Layer 8 of a small transformer language model trained on English Wikipedia (16 layers, counted from 0, width 128).
A neuron's activation on a vector x is GELU(weights . x + bias), where the dot is the dot product.

Input weights of the MLP neurons that the questions are about. A number n stands for (n - 128) times 0.0042.
n56 (bias -0.042): 163, 109, 176, 123, 118, 116, 159, 144, 144, 111, 115, 94, 129, 148, 127, 122, 131, 119, 141, 139, 125, 135, 133, 156, 122, 161, 137, 133, 72, 91, 127, 150, 153, 151, 122, 100, 122, 120, 128, 144, 107, 158, 120, 137, 92, 156, 151, 118, 159, 115, 140, 93, 119, 126, 132, 118, 185, 139, 177, 143, 110, 144, 91, 132, 107, 85, 102, 160, 97, 149, 140, 160, 111, 133, 191, 129, 118, 154, 118, 110, 135, 97, 122, 137, 116, 94, 92, 117, 153, 118, 96, 116, 182, 154, 155, 115, 142, 132, 92, 162, 89, 127, 93, 89, 149, 159, 129, 169, 115, 127, 96, 113, 91, 134, 164, 116, 123, 72, 158, 82, 106, 103, 153, 110, 121, 160, 110, 185
n125 (bias -0.044): 182, 97, 111, 187, 142, 102, 123, 124, 149, 107, 100, 95, 162, 175, 134, 104, 82, 141, 129, 67, 135, 146, 114, 104, 115, 134, 123, 90, 167, 144, 132, 143, 89, 155, 68, 130, 106, 119, 138, 96, 102, 85, 85, 92, 211, 94, 153, 138, 139, 134, 132, 157, 99, 147, 107, 156, 125, 185, 180, 109, 128, 152, 149, 103, 91, 130, 89, 170, 150, 175, 99, 158, 102, 126, 182, 126, 128, 165, 119, 124, 128, 112, 114, 132, 135, 129, 158, 146, 122, 176, 152, 122, 125, 123, 172, 98, 133, 130, 82, 158, 93, 99, 142, 127, 119, 96, 136, 117, 119, 131, 131, 143, 80, 123, 138, 100, 162, 140, 122, 144, 125, 122, 136, 125, 127, 92, 142, 145
n198 (bias -0.056): 179, 147, 156, 151, 163, 107, 77, 149, 102, 145, 131, 145, 135, 134, 118, 133, 84, 121, 128, 111, 140, 123, 84, 135, 106, 136, 127, 136, 132, 151, 179, 113, 86, 113, 106, 111, 120, 137, 117, 114, 123, 146, 114, 129, 160, 106, 134, 169, 153, 128, 111, 84, 118, 103, 144, 160, 132, 127, 142, 164, 133, 129, 137, 129, 148, 115, 121, 129, 175, 130, 132, 121, 113, 121, 103, 138, 109, 134, 120, 160, 160, 77, 144, 153, 117, 125, 108, 119, 177, 156, 121, 92, 148, 113, 102, 143, 128, 110, 127, 111, 97, 153, 136, 130, 162, 135, 129, 113, 144, 146, 123, 126, 103, 148, 125, 130, 97, 129, 125, 160, 123, 107, 141, 112, 100, 81, 106, 105
n223 (bias -0.048): 139, 176, 130, 105, 154, 111, 110, 127, 129, 136, 124, 178, 110, 153, 96, 139, 112, 131, 130, 132, 116, 155, 145, 133, 121, 112, 101, 120, 121, 131, 160, 77, 119, 112, 102, 77, 164, 154, 119, 106, 8, 182, 116, 176, 118, 151, 96, 136, 155, 108, 123, 138, 74, 152, 187, 100, 120, 117, 103, 137, 152, 160, 148, 146, 156, 144, 126, 164, 152, 138, 154, 133, 151, 130, 143, 98, 127, 152, 115, 168, 112, 93, 139, 131, 137, 106, 116, 133, 141, 134, 131, 155, 139, 162, 107, 192, 152, 106, 79, 130, 193, 121, 102, 169, 132, 122, 142, 161, 166, 107, 83, 125, 162, 136, 191, 73, 122, 84, 150, 141, 114, 133, 72, 91, 134, 120, 117, 108
n247 (bias -0.045): 127, 118, 131, 108, 107, 129, 147, 164, 89, 99, 127, 142, 131, 152, 198, 120, 90, 129, 107, 122, 125, 137, 121, 91, 123, 119, 154, 115, 115, 98, 105, 135, 121, 107, 115, 154, 113, 112, 180, 140, 90, 90, 126, 154, 140, 148, 125, 183, 112, 78, 111, 126, 128, 156, 202, 130, 135, 104, 137, 132, 121, 90, 156, 99, 116, 136, 110, 120, 134, 130, 114, 154, 131, 127, 122, 94, 95, 131, 120, 125, 153, 153, 145, 164, 174, 129, 126, 148, 146, 120, 121, 128, 146, 120, 114, 151, 111, 102, 150, 137, 187, 140, 114, 157, 167, 176, 154, 161, 134, 136, 129, 116, 160, 150, 126, 137, 115, 119, 132, 135, 116, 155, 128, 98, 139, 125, 110, 98
n406 (bias -0.035): 102, 131, 91, 153, 113, 171, 72, 132, 147, 148, 117, 125, 142, 94, 145, 139, 100, 112, 135, 128, 95, 153, 170, 135, 118, 114, 153, 140, 139, 140, 169, 166, 92, 144, 157, 133, 154, 132, 143, 167, 104, 75, 138, 131, 130, 144, 133, 139, 123, 82, 138, 94, 81, 126, 112, 92, 163, 81, 121, 95, 145, 109, 97, 86, 117, 115, 148, 106, 126, 151, 132, 130, 159, 109, 121, 107, 186, 138, 140, 130, 113, 93, 121, 101, 107, 114, 184, 112, 140, 99, 113, 130, 112, 103, 130, 162, 101, 103, 147, 102, 132, 120, 129, 137, 130, 147, 113, 84, 108, 57, 135, 157, 119, 144, 167, 123, 153, 170, 145, 144, 181, 146, 52, 101, 143, 107, 121, 123
n450 (bias -0.084): 173, 119, 138, 106, 136, 110, 132, 130, 110, 117, 133, 159, 130, 156, 180, 147, 79, 99, 105, 89, 112, 163, 139, 108, 152, 51, 131, 104, 61, 115, 137, 89, 77, 183, 85, 85, 139, 147, 160, 120, 146, 124, 134, 109, 126, 82, 136, 129, 85, 126, 137, 156, 133, 190, 156, 144, 149, 69, 165, 155, 164, 110, 112, 128, 87, 109, 114, 134, 146, 106, 124, 157, 137, 101, 156, 82, 138, 127, 96, 116, 140, 125, 130, 176, 121, 121, 148, 99, 104, 137, 126, 144, 126, 158, 121, 199, 177, 100, 137, 81, 117, 135, 85, 132, 148, 152, 153, 156, 111, 118, 173, 139, 113, 168, 132, 110, 119, 162, 141, 135, 139, 137, 111, 109, 113, 155, 80, 128
n459 (bias -0.040): 108, 151, 114, 96, 153, 146, 142, 100, 139, 170, 88, 193, 149, 140, 90, 116, 118, 124, 107, 80, 125, 127, 117, 100, 129, 153, 81, 119, 115, 129, 120, 81, 115, 110, 140, 116, 128, 112, 156, 139, 111, 119, 124, 161, 133, 75, 120, 102, 171, 138, 128, 142, 104, 210, 101, 110, 166, 118, 110, 192, 169, 105, 97, 128, 129, 124, 137, 75, 89, 157, 168, 170, 146, 133, 119, 158, 155, 149, 107, 110, 129, 106, 140, 138, 153, 147, 135, 120, 94, 115, 183, 136, 100, 135, 130, 150, 130, 135, 95, 137, 133, 83, 147, 154, 118, 181, 106, 110, 160, 139, 136, 98, 96, 141, 114, 156, 109, 119, 150, 126, 157, 132, 144, 151, 141, 86, 147, 95
n545 (bias -0.048): 122, 129, 145, 42, 150, 72, 138, 156, 148, 141, 120, 187, 117, 125, 124, 89, 141, 143, 141, 125, 110, 103, 136, 138, 190, 134, 86, 81, 148, 103, 55, 133, 207, 123, 117, 108, 118, 120, 115, 97, 138, 105, 114, 136, 161, 92, 78, 113, 117, 119, 113, 103, 141, 174, 193, 114, 143, 106, 160, 196, 146, 101, 49, 129, 126, 134, 116, 114, 107, 132, 95, 156, 140, 129, 163, 121, 130, 192, 102, 83, 126, 120, 135, 156, 149, 166, 87, 183, 108, 117, 174, 153, 86, 125, 120, 126, 130, 127, 103, 142, 165, 133, 124, 161, 110, 144, 134, 113, 145, 113, 122, 135, 137, 179, 159, 67, 110, 140, 102, 117, 112, 123, 102, 118, 126, 111, 136, 76
n597 (bias -0.042): 92, 110, 120, 112, 120, 143, 91, 112, 126, 188, 108, 122, 128, 145, 114, 130, 109, 138, 148, 126, 126, 170, 167, 101, 123, 121, 149, 159, 68, 114, 123, 128, 96, 117, 167, 119, 108, 110, 96, 92, 114, 185, 123, 154, 119, 127, 119, 107, 152, 145, 121, 136, 111, 152, 138, 124, 108, 157, 117, 100, 120, 140, 77, 127, 150, 106, 120, 152, 146, 143, 131, 101, 128, 127, 174, 135, 139, 160, 150, 146, 148, 127, 135, 155, 106, 118, 103, 134, 121, 135, 86, 112, 131, 121, 102, 145, 137, 105, 143, 136, 166, 141, 100, 124, 173, 153, 132, 120, 125, 137, 161, 118, 134, 75, 179, 103, 124, 87, 133, 93, 154, 103, 86, 155, 142, 135, 109, 109
n616 (bias -0.063): 140, 127, 147, 166, 166, 82, 105, 107, 133, 121, 94, 119, 173, 153, 101, 103, 117, 130, 145, 70, 102, 152, 76, 125, 129, 127, 149, 128, 118, 129, 114, 76, 121, 113, 173, 94, 126, 128, 145, 121, 91, 105, 120, 114, 190, 118, 139, 51, 183, 143, 96, 155, 139, 167, 145, 123, 146, 81, 104, 151, 138, 91, 84, 139, 181, 116, 153, 143, 147, 149, 91, 129, 140, 121, 143, 144, 150, 149, 122, 95, 106, 101, 83, 123, 115, 144, 89, 109, 164, 155, 116, 140, 124, 186, 118, 150, 128, 150, 171, 137, 91, 105, 99, 162, 151, 159, 152, 135, 123, 107, 93, 153, 106, 156, 166, 122, 120, 147, 126, 86, 151, 38, 145, 150, 171, 105, 126, 111

Each question shows a token from some text and the vector x that enters the MLP there. A number n stands for (n - 128) times 0.045.

"se": 122, 128, 115, 123, 139, 89, 102, 211, 148, 94, 180, 105, 110, 105, 100, 161, 132, 151, 150, 102, 209, 123, 115, 138, 150, 120, 150, 108, 135, 165, 135, 139, 136, 76, 145, 109, 170, 143, 131, 106, 135, 120, 148, 130, 121, 178, 124, 138, 93, 146, 174, 126, 146, 111, 126, 144, 59, 101, 123, 129, 115, 158, 92, 126, 142, 98, 106, 140, 119, 71, 116, 135, 151, 98, 110, 119, 111, 121, 127, 109, 145, 118, 104, 106, 123, 125, 106, 93, 139, 104, 138, 134, 174, 132, 89, 128, 136, 117, 124, 116, 128, 125, 126, 141, 141, 96, 154, 116, 142, 182, 117, 156, 118, 100, 119, 140, 148, 120, 130, 138, 133, 149, 102, 126, 122, 147, 118, 151
Which two neurons fire most, strongest first? n198, n223

"ed": 129, 149, 84, 140, 120, 109, 122, 205, 138, 91, 113, 142, 98, 108, 107, 150, 129, 138, 163, 118, 225, 130, 154, 109, 121, 138, 140, 126, 152, 176, 119, 131, 162, 110, 164, 103, 152, 115, 129, 148, 126, 122, 149, 114, 137, 136, 116, 152, 131, 147, 169, 110, 129, 123, 134, 142, 73, 124, 112, 155, 110, 128, 157, 126, 99, 91, 131, 134, 129, 74, 127, 123, 115, 119, 104, 129, 83, 96, 127, 112, 126, 143, 136, 75, 136, 139, 97, 74, 149, 141, 116, 121, 133, 134, 88, 123, 103, 107, 131, 121, 133, 135, 138, 100, 124, 89, 116, 125, 142, 162, 136, 174, 135, 147, 92, 181, 133, 112, 134, 146, 123, 120, 132, 114, 125, 115, 135, 142
Which of these neurons fires most? n198

" |": 114, 129, 101, 127, 115, 100, 133, 145, 159, 141, 149, 126, 113, 97, 123, 145, 96, 137, 125, 109, 230, 96, 132, 132, 117, 139, 128, 99, 114, 205, 131, 137, 146, 115, 123, 155, 131, 134, 109, 106, 123, 119, 153, 112, 115, 115, 141, 145, 132, 140, 169, 123, 127, 133, 117, 129, 79, 126, 105, 142, 108, 118, 115, 145, 133, 104, 124, 120, 103, 38, 132, 134, 141, 148, 117, 127, 110, 91, 130, 135, 127, 129, 129, 58, 145, 144, 106, 102, 129, 129, 145, 126, 147, 144, 130, 113, 117, 144, 137, 171, 117, 137, 137, 118, 146, 113, 118, 143, 210, 150, 133, 136, 127, 130, 122, 148, 118, 118, 97, 120, 131, 132, 128, 147, 137, 119, 149, 95
Which of these neurons fires most? n198

" H": 66, 107, 102, 116, 114, 129, 120, 183, 124, 125, 129, 139, 95, 107, 135, 129, 120, 179, 174, 130, 225, 129, 142, 187, 147, 154, 158, 104, 132, 162, 117, 161, 140, 78, 150, 129, 139, 113, 134, 120, 137, 121, 157, 119, 121, 131, 105, 149, 151, 123, 169, 121, 140, 143, 126, 113, 81, 130, 91, 105, 121, 119, 82, 142, 128, 121, 130, 122, 77, 53, 153, 147, 162, 135, 94, 87, 135, 116, 144, 149, 116, 120, 123, 102, 139, 153, 100, 109, 147, 111, 173, 104, 102, 155, 103, 114, 97, 120, 104, 117, 106, 128, 138, 129, 115, 112, 135, 115, 133, 156, 92, 153, 132, 109, 149, 164, 126, 147, 114, 132, 129, 129, 124, 128, 123, 145, 147, 113
Which of these neurons fires most? n545

"in": 105, 96, 103, 125, 110, 92, 151, 191, 126, 112, 129, 136, 123, 77, 117, 126, 115, 179, 162, 112, 226, 121, 134, 108, 161, 125, 148, 88, 109, 144, 143, 122, 129, 104, 112, 144, 149, 143, 127, 118, 159, 134, 156, 100, 152, 138, 145, 151, 83, 114, 176, 141, 153, 126, 150, 133, 80, 120, 124, 112, 123, 118, 119, 165, 109, 76, 130, 123, 99, 41, 136, 145, 152, 99, 111, 127, 117, 127, 119, 129, 135, 123, 117, 140, 142, 145, 133, 97, 118, 103, 144, 134, 130, 166, 66, 129, 85, 117, 127, 128, 111, 127, 150, 122, 140, 109, 132, 117, 128, 157, 127, 156, 128, 136, 102, 118, 147, 125, 134, 128, 161, 125, 126, 121, 156, 172, 121, 114
Which of these neurons fires most? n450

"==R": 138, 123, 116, 114, 150, 81, 130, 132, 121, 113, 136, 90, 109, 112, 112, 137, 123, 131, 145, 123, 221, 120, 108, 140, 180, 144, 147, 91, 147, 148, 122, 150, 130, 128, 138, 147, 113, 147, 141, 167, 159, 169, 152, 148, 109, 114, 126, 86, 138, 136, 187, 131, 164, 120, 91, 131, 84, 99, 111, 136, 110, 119, 88, 144, 151, 89, 128, 108, 109, 75, 128, 111, 142, 118, 121, 116, 134, 112, 94, 134, 143, 125, 76, 64, 116, 121, 138, 84, 150, 142, 121, 161, 123, 144, 118, 104, 122, 122, 164, 105, 142, 138, 162, 133, 119, 104, 118, 133, 124, 138, 110, 157, 137, 119, 88, 157, 156, 144, 152, 95, 138, 76, 156, 143, 151, 167, 152, 141
The most active neuron and its activation: n616, at about 1.7

" do": 74, 107, 123, 123, 137, 97, 114, 203, 130, 95, 135, 125, 130, 85, 86, 140, 115, 140, 136, 142, 205, 124, 130, 156, 109, 157, 121, 105, 145, 149, 164, 137, 133, 62, 126, 135, 160, 135, 111, 102, 112, 92, 144, 122, 122, 155, 134, 153, 121, 178, 175, 142, 147, 129, 120, 106, 69, 108, 90, 139, 131, 127, 124, 131, 135, 60, 113, 164, 105, 75, 141, 132, 171, 135, 124, 129, 107, 101, 146, 130, 120, 148, 117, 99, 132, 135, 112, 99, 136, 109, 139, 116, 163, 135, 96, 123, 119, 117, 160, 125, 124, 117, 127, 130, 124, 106, 117, 156, 141, 160, 129, 144, 86, 148, 141, 131, 154, 120, 145, 149, 150, 156, 78, 157, 144, 132, 119, 126
Which two neurons fire most, strongest first? n223, n406

"gr": 96, 132, 133, 116, 109, 105, 127, 187, 103, 102, 132, 152, 115, 68, 119, 79, 120, 165, 137, 88, 210, 106, 136, 125, 144, 128, 132, 106, 162, 149, 65, 157, 155, 124, 131, 139, 111, 116, 140, 118, 168, 115, 175, 99, 164, 168, 128, 136, 104, 147, 173, 148, 182, 141, 125, 127, 99, 128, 105, 141, 102, 114, 118, 121, 106, 120, 110, 114, 93, 80, 125, 120, 135, 83, 119, 118, 128, 112, 116, 119, 144, 122, 107, 95, 133, 133, 81, 105, 107, 107, 154, 183, 123, 139, 74, 112, 114, 174, 105, 144, 135, 143, 159, 120, 137, 133, 132, 135, 119, 161, 138, 147, 173, 102, 129, 148, 111, 158, 137, 105, 185, 132, 139, 140, 127, 129, 153, 103
The most active neuron and its activation: n545, at about 3.4

".": 97, 117, 97, 117, 119, 95, 143, 168, 149, 115, 141, 127, 83, 93, 103, 128, 104, 139, 140, 117, 221, 126, 118, 139, 119, 130, 163, 107, 113, 207, 141, 162, 139, 81, 111, 143, 133, 128, 131, 108, 107, 153, 149, 153, 105, 129, 115, 135, 148, 131, 174, 123, 144, 126, 138, 124, 79, 140, 105, 137, 110, 145, 132, 139, 135, 88, 106, 136, 106, 61, 166, 122, 130, 121, 131, 141, 122, 142, 133, 152, 138, 151, 126, 95, 113, 117, 109, 97, 140, 154, 127, 153, 173, 140, 128, 111, 126, 96, 122, 95, 116, 154, 142, 122, 111, 108, 116, 125, 191, 139, 107, 145, 134, 124, 131, 131, 125, 107, 122, 129, 144, 135, 106, 108, 115, 135, 136, 130
The three highest activations, in order: n223, n198, n597

"==M": 163, 98, 102, 119, 122, 96, 146, 157, 162, 115, 134, 122, 96, 98, 109, 146, 140, 112, 149, 124, 215, 85, 148, 135, 156, 167, 137, 107, 115, 162, 118, 116, 127, 123, 126, 156, 112, 142, 133, 149, 125, 166, 156, 156, 113, 93, 118, 133, 158, 110, 186, 115, 182, 149, 109, 126, 80, 113, 110, 131, 111, 125, 96, 152, 160, 106, 117, 100, 92, 42, 144, 125, 143, 125, 143, 129, 154, 117, 125, 135, 138, 127, 72, 87, 104, 139, 123, 103, 133, 105, 122, 150, 118, 147, 128, 115, 106, 130, 141, 97, 144, 139, 163, 162, 112, 97, 119, 155, 137, 121, 113, 141, 121, 131, 122, 169, 159, 137, 127, 120, 98, 104, 116, 118, 129, 152, 149, 125
The most active neuron and its activation: n545, at about 0.13

"44": 101, 114, 100, 141, 112, 134, 122, 150, 150, 129, 162, 113, 85, 91, 123, 164, 89, 163, 154, 101, 219, 88, 123, 116, 119, 129, 151, 83, 92, 220, 122, 149, 133, 76, 125, 165, 153, 122, 92, 125, 125, 150, 161, 110, 112, 134, 133, 145, 148, 159, 176, 110, 127, 126, 130, 116, 89, 139, 120, 122, 104, 148, 134, 142, 134, 129, 139, 125, 113, 64, 142, 119, 143, 123, 125, 119, 143, 114, 134, 123, 126, 118, 101, 81, 108, 130, 118, 108, 139, 129, 115, 100, 143, 121, 117, 123, 115, 160, 122, 149, 145, 131, 145, 133, 168, 87, 124, 127, 119, 142, 168, 137, 113, 120, 128, 157, 134, 128, 97, 135, 128, 145, 111, 127, 122, 122, 145, 113
Which of these neurons fires most? n597

" P": 117, 104, 124, 115, 91, 124, 135, 179, 152, 120, 130, 120, 105, 99, 145, 143, 112, 165, 129, 143, 216, 124, 124, 183, 139, 151, 152, 117, 116, 171, 126, 150, 130, 107, 141, 124, 123, 101, 155, 126, 159, 138, 164, 95, 103, 140, 134, 127, 149, 126, 166, 119, 148, 130, 104, 131, 77, 154, 121, 106, 100, 123, 120, 151, 157, 118, 114, 131, 77, 47, 124, 152, 156, 131, 100, 84, 117, 92, 165, 149, 121, 152, 119, 88, 120, 152, 115, 102, 132, 130, 130, 109, 132, 154, 131, 113, 101, 113, 129, 117, 88, 142, 132, 110, 110, 110, 155, 123, 106, 169, 103, 157, 83, 110, 117, 160, 144, 110, 116, 130, 135, 116, 145, 123, 140, 146, 129, 129
The most active neuron and its activation: n56, at about 0.27

"rat": 90, 120, 114, 129, 139, 109, 145, 206, 130, 105, 116, 122, 116, 90, 101, 117, 115, 110, 144, 130, 225, 106, 134, 119, 133, 145, 152, 120, 128, 144, 119, 129, 172, 123, 155, 127, 127, 125, 149, 112, 122, 110, 166, 81, 118, 174, 126, 159, 111, 138, 174, 132, 144, 139, 124, 100, 67, 132, 118, 123, 130, 114, 139, 132, 110, 86, 152, 145, 120, 51, 103, 123, 156, 101, 104, 129, 111, 103, 132, 130, 124, 169, 124, 120, 140, 151, 96, 92, 109, 100, 144, 179, 136, 110, 74, 129, 116, 122, 150, 115, 127, 119, 142, 101, 146, 110, 125, 100, 122, 153, 130, 154, 128, 137, 155, 190, 157, 105, 142, 145, 131, 127, 103, 123, 149, 153, 115, 134
Which of these neurons fires most? n247

"4": 113, 111, 117, 155, 128, 106, 147, 150, 168, 141, 143, 122, 107, 78, 122, 137, 105, 175, 162, 122, 224, 72, 125, 123, 127, 114, 151, 74, 119, 231, 136, 146, 132, 103, 112, 152, 130, 116, 104, 121, 139, 132, 162, 105, 132, 122, 138, 133, 126, 166, 171, 126, 145, 124, 127, 126, 82, 115, 132, 130, 100, 143, 131, 149, 131, 126, 130, 130, 121, 65, 122, 128, 135, 123, 112, 123, 138, 113, 119, 130, 126, 120, 129, 87, 113, 134, 118, 91, 147, 131, 125, 113, 132, 120, 108, 123, 120, 160, 111, 160, 133, 153, 152, 112, 148, 97, 141, 128, 126, 152, 151, 142, 119, 134, 104, 122, 109, 132, 109, 105, 135, 104, 123, 124, 120, 130, 117, 99
Which of these neurons fires most? n198

"7": 100, 104, 139, 134, 141, 113, 147, 162, 119, 99, 139, 115, 94, 69, 121, 125, 124, 164, 169, 141, 222, 98, 116, 150, 166, 128, 163, 96, 138, 216, 125, 146, 169, 120, 106, 129, 132, 91, 119, 131, 142, 141, 141, 93, 144, 127, 112, 136, 136, 170, 171, 133, 140, 145, 125, 125, 74, 126, 125, 138, 103, 127, 138, 143, 157, 124, 110, 141, 117, 100, 107, 144, 138, 115, 116, 84, 161, 108, 149, 137, 131, 88, 120, 108, 94, 113, 105, 96, 151, 136, 130, 105, 115, 130, 100, 95, 105, 157, 120, 116, 118, 164, 142, 139, 150, 78, 129, 145, 139, 167, 131, 134, 95, 105, 125, 132, 108, 119, 109, 129, 140, 107, 118, 108, 123, 147, 148, 115
Which of these neurons fires most? n198

" | M": 116, 109, 106, 129, 112, 122, 149, 149, 168, 132, 133, 128, 106, 108, 98, 146, 113, 135, 170, 136, 228, 101, 164, 162, 102, 156, 124, 102, 109, 170, 120, 122, 123, 112, 108, 163, 119, 135, 112, 104, 134, 140, 168, 132, 120, 116, 139, 155, 134, 120, 175, 104, 154, 137, 116, 114, 66, 161, 95, 137, 118, 126, 88, 140, 123, 106, 144, 118, 90, 30, 144, 136, 157, 127, 132, 125, 133, 100, 131, 133, 136, 131, 124, 73, 137, 153, 121, 100, 128, 90, 134, 122, 117, 153, 153, 120, 110, 128, 112, 155, 126, 140, 151, 126, 118, 132, 142, 129, 153, 123, 110, 137, 97, 139, 126, 165, 142, 124, 95, 109, 140, 127, 121, 117, 128, 150, 141, 120
Which of these neurons fires most? n459

"o.": 98, 109, 100, 123, 135, 91, 138, 174, 128, 106, 151, 115, 95, 92, 121, 145, 129, 138, 141, 131, 211, 111, 123, 131, 135, 138, 163, 119, 120, 199, 152, 143, 130, 98, 103, 126, 147, 122, 137, 90, 113, 155, 142, 136, 113, 128, 115, 120, 128, 140, 171, 128, 142, 129, 133, 127, 71, 128, 111, 106, 106, 152, 121, 145, 141, 79, 111, 130, 120, 59, 145, 140, 139, 121, 139, 115, 129, 120, 135, 156, 135, 144, 124, 84, 124, 101, 126, 107, 142, 134, 110, 146, 174, 151, 111, 113, 123, 104, 134, 77, 133, 149, 141, 140, 96, 94, 131, 118, 192, 154, 82, 147, 120, 117, 151, 127, 143, 131, 109, 164, 155, 134, 104, 107, 125, 141, 136, 127
The most active neuron and its activation: n223, at about 2.1

"| Total": 120, 94, 83, 133, 136, 120, 136, 122, 127, 121, 116, 113, 109, 99, 124, 120, 123, 132, 126, 86, 218, 89, 130, 104, 142, 133, 120, 117, 107, 169, 166, 117, 151, 104, 126, 116, 131, 129, 144, 135, 127, 165, 116, 127, 106, 152, 126, 148, 156, 157, 189, 158, 113, 173, 126, 113, 65, 125, 116, 128, 135, 125, 119, 136, 124, 103, 114, 134, 125, 61, 166, 136, 142, 120, 103, 104, 121, 105, 87, 104, 125, 126, 81, 91, 109, 130, 116, 88, 144, 164, 156, 189, 112, 149, 135, 133, 139, 129, 95, 152, 134, 124, 158, 137, 136, 96, 114, 122, 159, 147, 153, 163, 102, 127, 74, 132, 152, 148, 150, 110, 152, 130, 145, 130, 111, 133, 153, 151
Which of these neurons fires most? n459

"ith": 94, 132, 95, 156, 125, 116, 130, 196, 135, 115, 127, 139, 119, 97, 106, 138, 127, 120, 159, 109, 221, 103, 148, 84, 112, 143, 167, 136, 106, 153, 135, 149, 128, 113, 128, 140, 129, 131, 137, 116, 127, 113, 170, 106, 136, 164, 115, 167, 141, 108, 178, 125, 125, 99, 114, 148, 39, 115, 131, 128, 121, 143, 113, 129, 119, 119, 150, 148, 120, 53, 135, 127, 144, 118, 111, 93, 111, 111, 161, 139, 132, 142, 143, 105, 123, 147, 90, 93, 133, 83, 154, 134, 103, 135, 72, 129, 110, 115, 120, 91, 134, 137, 161, 114, 127, 110, 157, 110, 141, 153, 138, 142, 126, 126, 135, 157, 133, 118, 117, 152, 121, 142, 107, 104, 120, 177, 133, 131
The three highest activations, in order: n406, n247, n198

" v": 123, 103, 95, 134, 83, 120, 152, 167, 145, 117, 111, 124, 112, 104, 98, 160, 109, 138, 102, 110, 215, 116, 125, 136, 152, 149, 128, 120, 139, 184, 106, 159, 134, 141, 123, 109, 111, 146, 101, 117, 163, 128, 155, 122, 129, 156, 148, 160, 178, 132, 189, 124, 139, 117, 103, 132, 99, 133, 151, 146, 106, 152, 141, 132, 137, 128, 123, 105, 86, 75, 138, 132, 126, 124, 116, 140, 172, 114, 126, 110, 120, 156, 100, 35, 124, 105, 108, 89, 127, 143, 95, 119, 119, 149, 110, 93, 99, 160, 132, 143, 112, 156, 122, 110, 113, 121, 160, 144, 105, 153, 108, 140, 106, 133, 133, 163, 136, 138, 112, 123, 125, 116, 114, 143, 132, 115, 147, 151
Which of these neurons fires most? n56

" Michael": 107, 122, 83, 150, 85, 117, 138, 185, 147, 120, 161, 155, 86, 101, 131, 128, 121, 162, 147, 131, 217, 100, 142, 132, 136, 120, 172, 106, 121, 179, 143, 158, 108, 97, 133, 140, 138, 119, 129, 118, 114, 149, 172, 116, 119, 139, 132, 149, 119, 121, 175, 108, 130, 148, 119, 105, 76, 114, 85, 110, 115, 122, 111, 137, 106, 101, 148, 168, 100, 51, 117, 150, 160, 112, 125, 108, 112, 135, 146, 138, 168, 155, 107, 103, 140, 143, 97, 105, 123, 109, 118, 121, 132, 131, 98, 130, 121, 112, 139, 105, 130, 125, 148, 113, 129, 96, 122, 141, 140, 149, 154, 136, 101, 116, 161, 183, 143, 122, 110, 108, 121, 124, 98, 112, 113, 161, 151, 122
The three highest activations, in order: n597, n406, n247

" shoot": 100, 120, 89, 134, 112, 112, 138, 195, 147, 84, 93, 84, 132, 94, 135, 163, 123, 129, 151, 113, 207, 115, 156, 141, 111, 136, 163, 123, 109, 167, 125, 166, 131, 143, 138, 122, 147, 129, 136, 134, 112, 143, 154, 87, 111, 141, 125, 162, 167, 169, 195, 110, 150, 150, 148, 104, 71, 125, 119, 108, 113, 129, 130, 116, 127, 89, 108, 170, 88, 71, 134, 115, 111, 127, 118, 144, 131, 94, 131, 127, 123, 139, 94, 125, 101, 112, 108, 94, 139, 103, 122, 131, 150, 150, 106, 113, 117, 144, 138, 116, 119, 149, 142, 82, 132, 103, 138, 123, 126, 138, 119, 138, 107, 131, 141, 163, 143, 108, 161, 115, 102, 138, 105, 139, 107, 152, 153, 170
The most active neuron and its activation: n56, at about 2.6

" don": 101, 94, 115, 103, 135, 135, 139, 195, 136, 105, 125, 120, 121, 66, 104, 158, 118, 152, 154, 143, 218, 152, 145, 141, 119, 133, 127, 91, 81, 159, 126, 148, 130, 100, 124, 119, 154, 127, 123, 118, 108, 85, 155, 123, 125, 159, 142, 152, 139, 197, 178, 152, 150, 128, 118, 96, 79, 120, 102, 113, 118, 107, 120, 148, 98, 93, 101, 157, 82, 82, 134, 140, 130, 113, 131, 144, 111, 146, 131, 113, 177, 113, 91, 94, 125, 134, 93, 112, 136, 133, 129, 144, 133, 124, 130, 97, 130, 137, 160, 161, 121, 101, 116, 92, 142, 113, 104, 132, 121, 158, 127, 153, 119, 154, 105, 161, 113, 129, 127, 109, 156, 138, 110, 170, 153, 103, 146, 146
Which of these neurons fires most? n56

"\n": 133, 117, 78, 127, 116, 115, 137, 153, 130, 123, 143, 130, 90, 102, 107, 134, 107, 135, 151, 129, 211, 110, 139, 106, 127, 136, 137, 120, 124, 209, 146, 131, 144, 127, 119, 146, 132, 110, 98, 125, 126, 168, 164, 141, 96, 138, 138, 142, 141, 143, 186, 136, 135, 122, 130, 129, 74, 154, 135, 146, 110, 134, 112, 133, 142, 94, 114, 128, 92, 50, 128, 145, 131, 113, 133, 101, 135, 127, 98, 130, 104, 142, 101, 97, 145, 129, 99, 86, 132, 161, 131, 153, 150, 145, 117, 106, 143, 131, 130, 122, 114, 134, 140, 136, 112, 99, 113, 131, 169, 143, 96, 141, 117, 149, 118, 133, 134, 94, 119, 123, 142, 116, 105, 138, 151, 153, 130, 138
Which two neurons fire most, strongest first? n223, n56

"\n\n": 112, 114, 100, 129, 112, 117, 158, 141, 132, 121, 113, 135, 83, 115, 121, 136, 135, 128, 142, 114, 217, 127, 156, 109, 151, 147, 135, 125, 123, 215, 139, 126, 133, 126, 129, 135, 132, 108, 114, 142, 122, 168, 155, 142, 101, 136, 115, 141, 132, 132, 172, 136, 127, 115, 127, 116, 72, 146, 146, 137, 98, 145, 115, 126, 134, 95, 113, 135, 88, 50, 140, 134, 133, 111, 130, 98, 132, 129, 100, 140, 122, 128, 89, 126, 128, 142, 121, 98, 149, 142, 128, 155, 117, 134, 119, 108, 143, 114, 124, 113, 113, 139, 137, 163, 122, 107, 90, 146, 198, 130, 105, 147, 117, 128, 97, 120, 126, 99, 115, 145, 136, 115, 118, 129, 147, 157, 133, 135
The most active neuron and its activation: n223, at about 0.76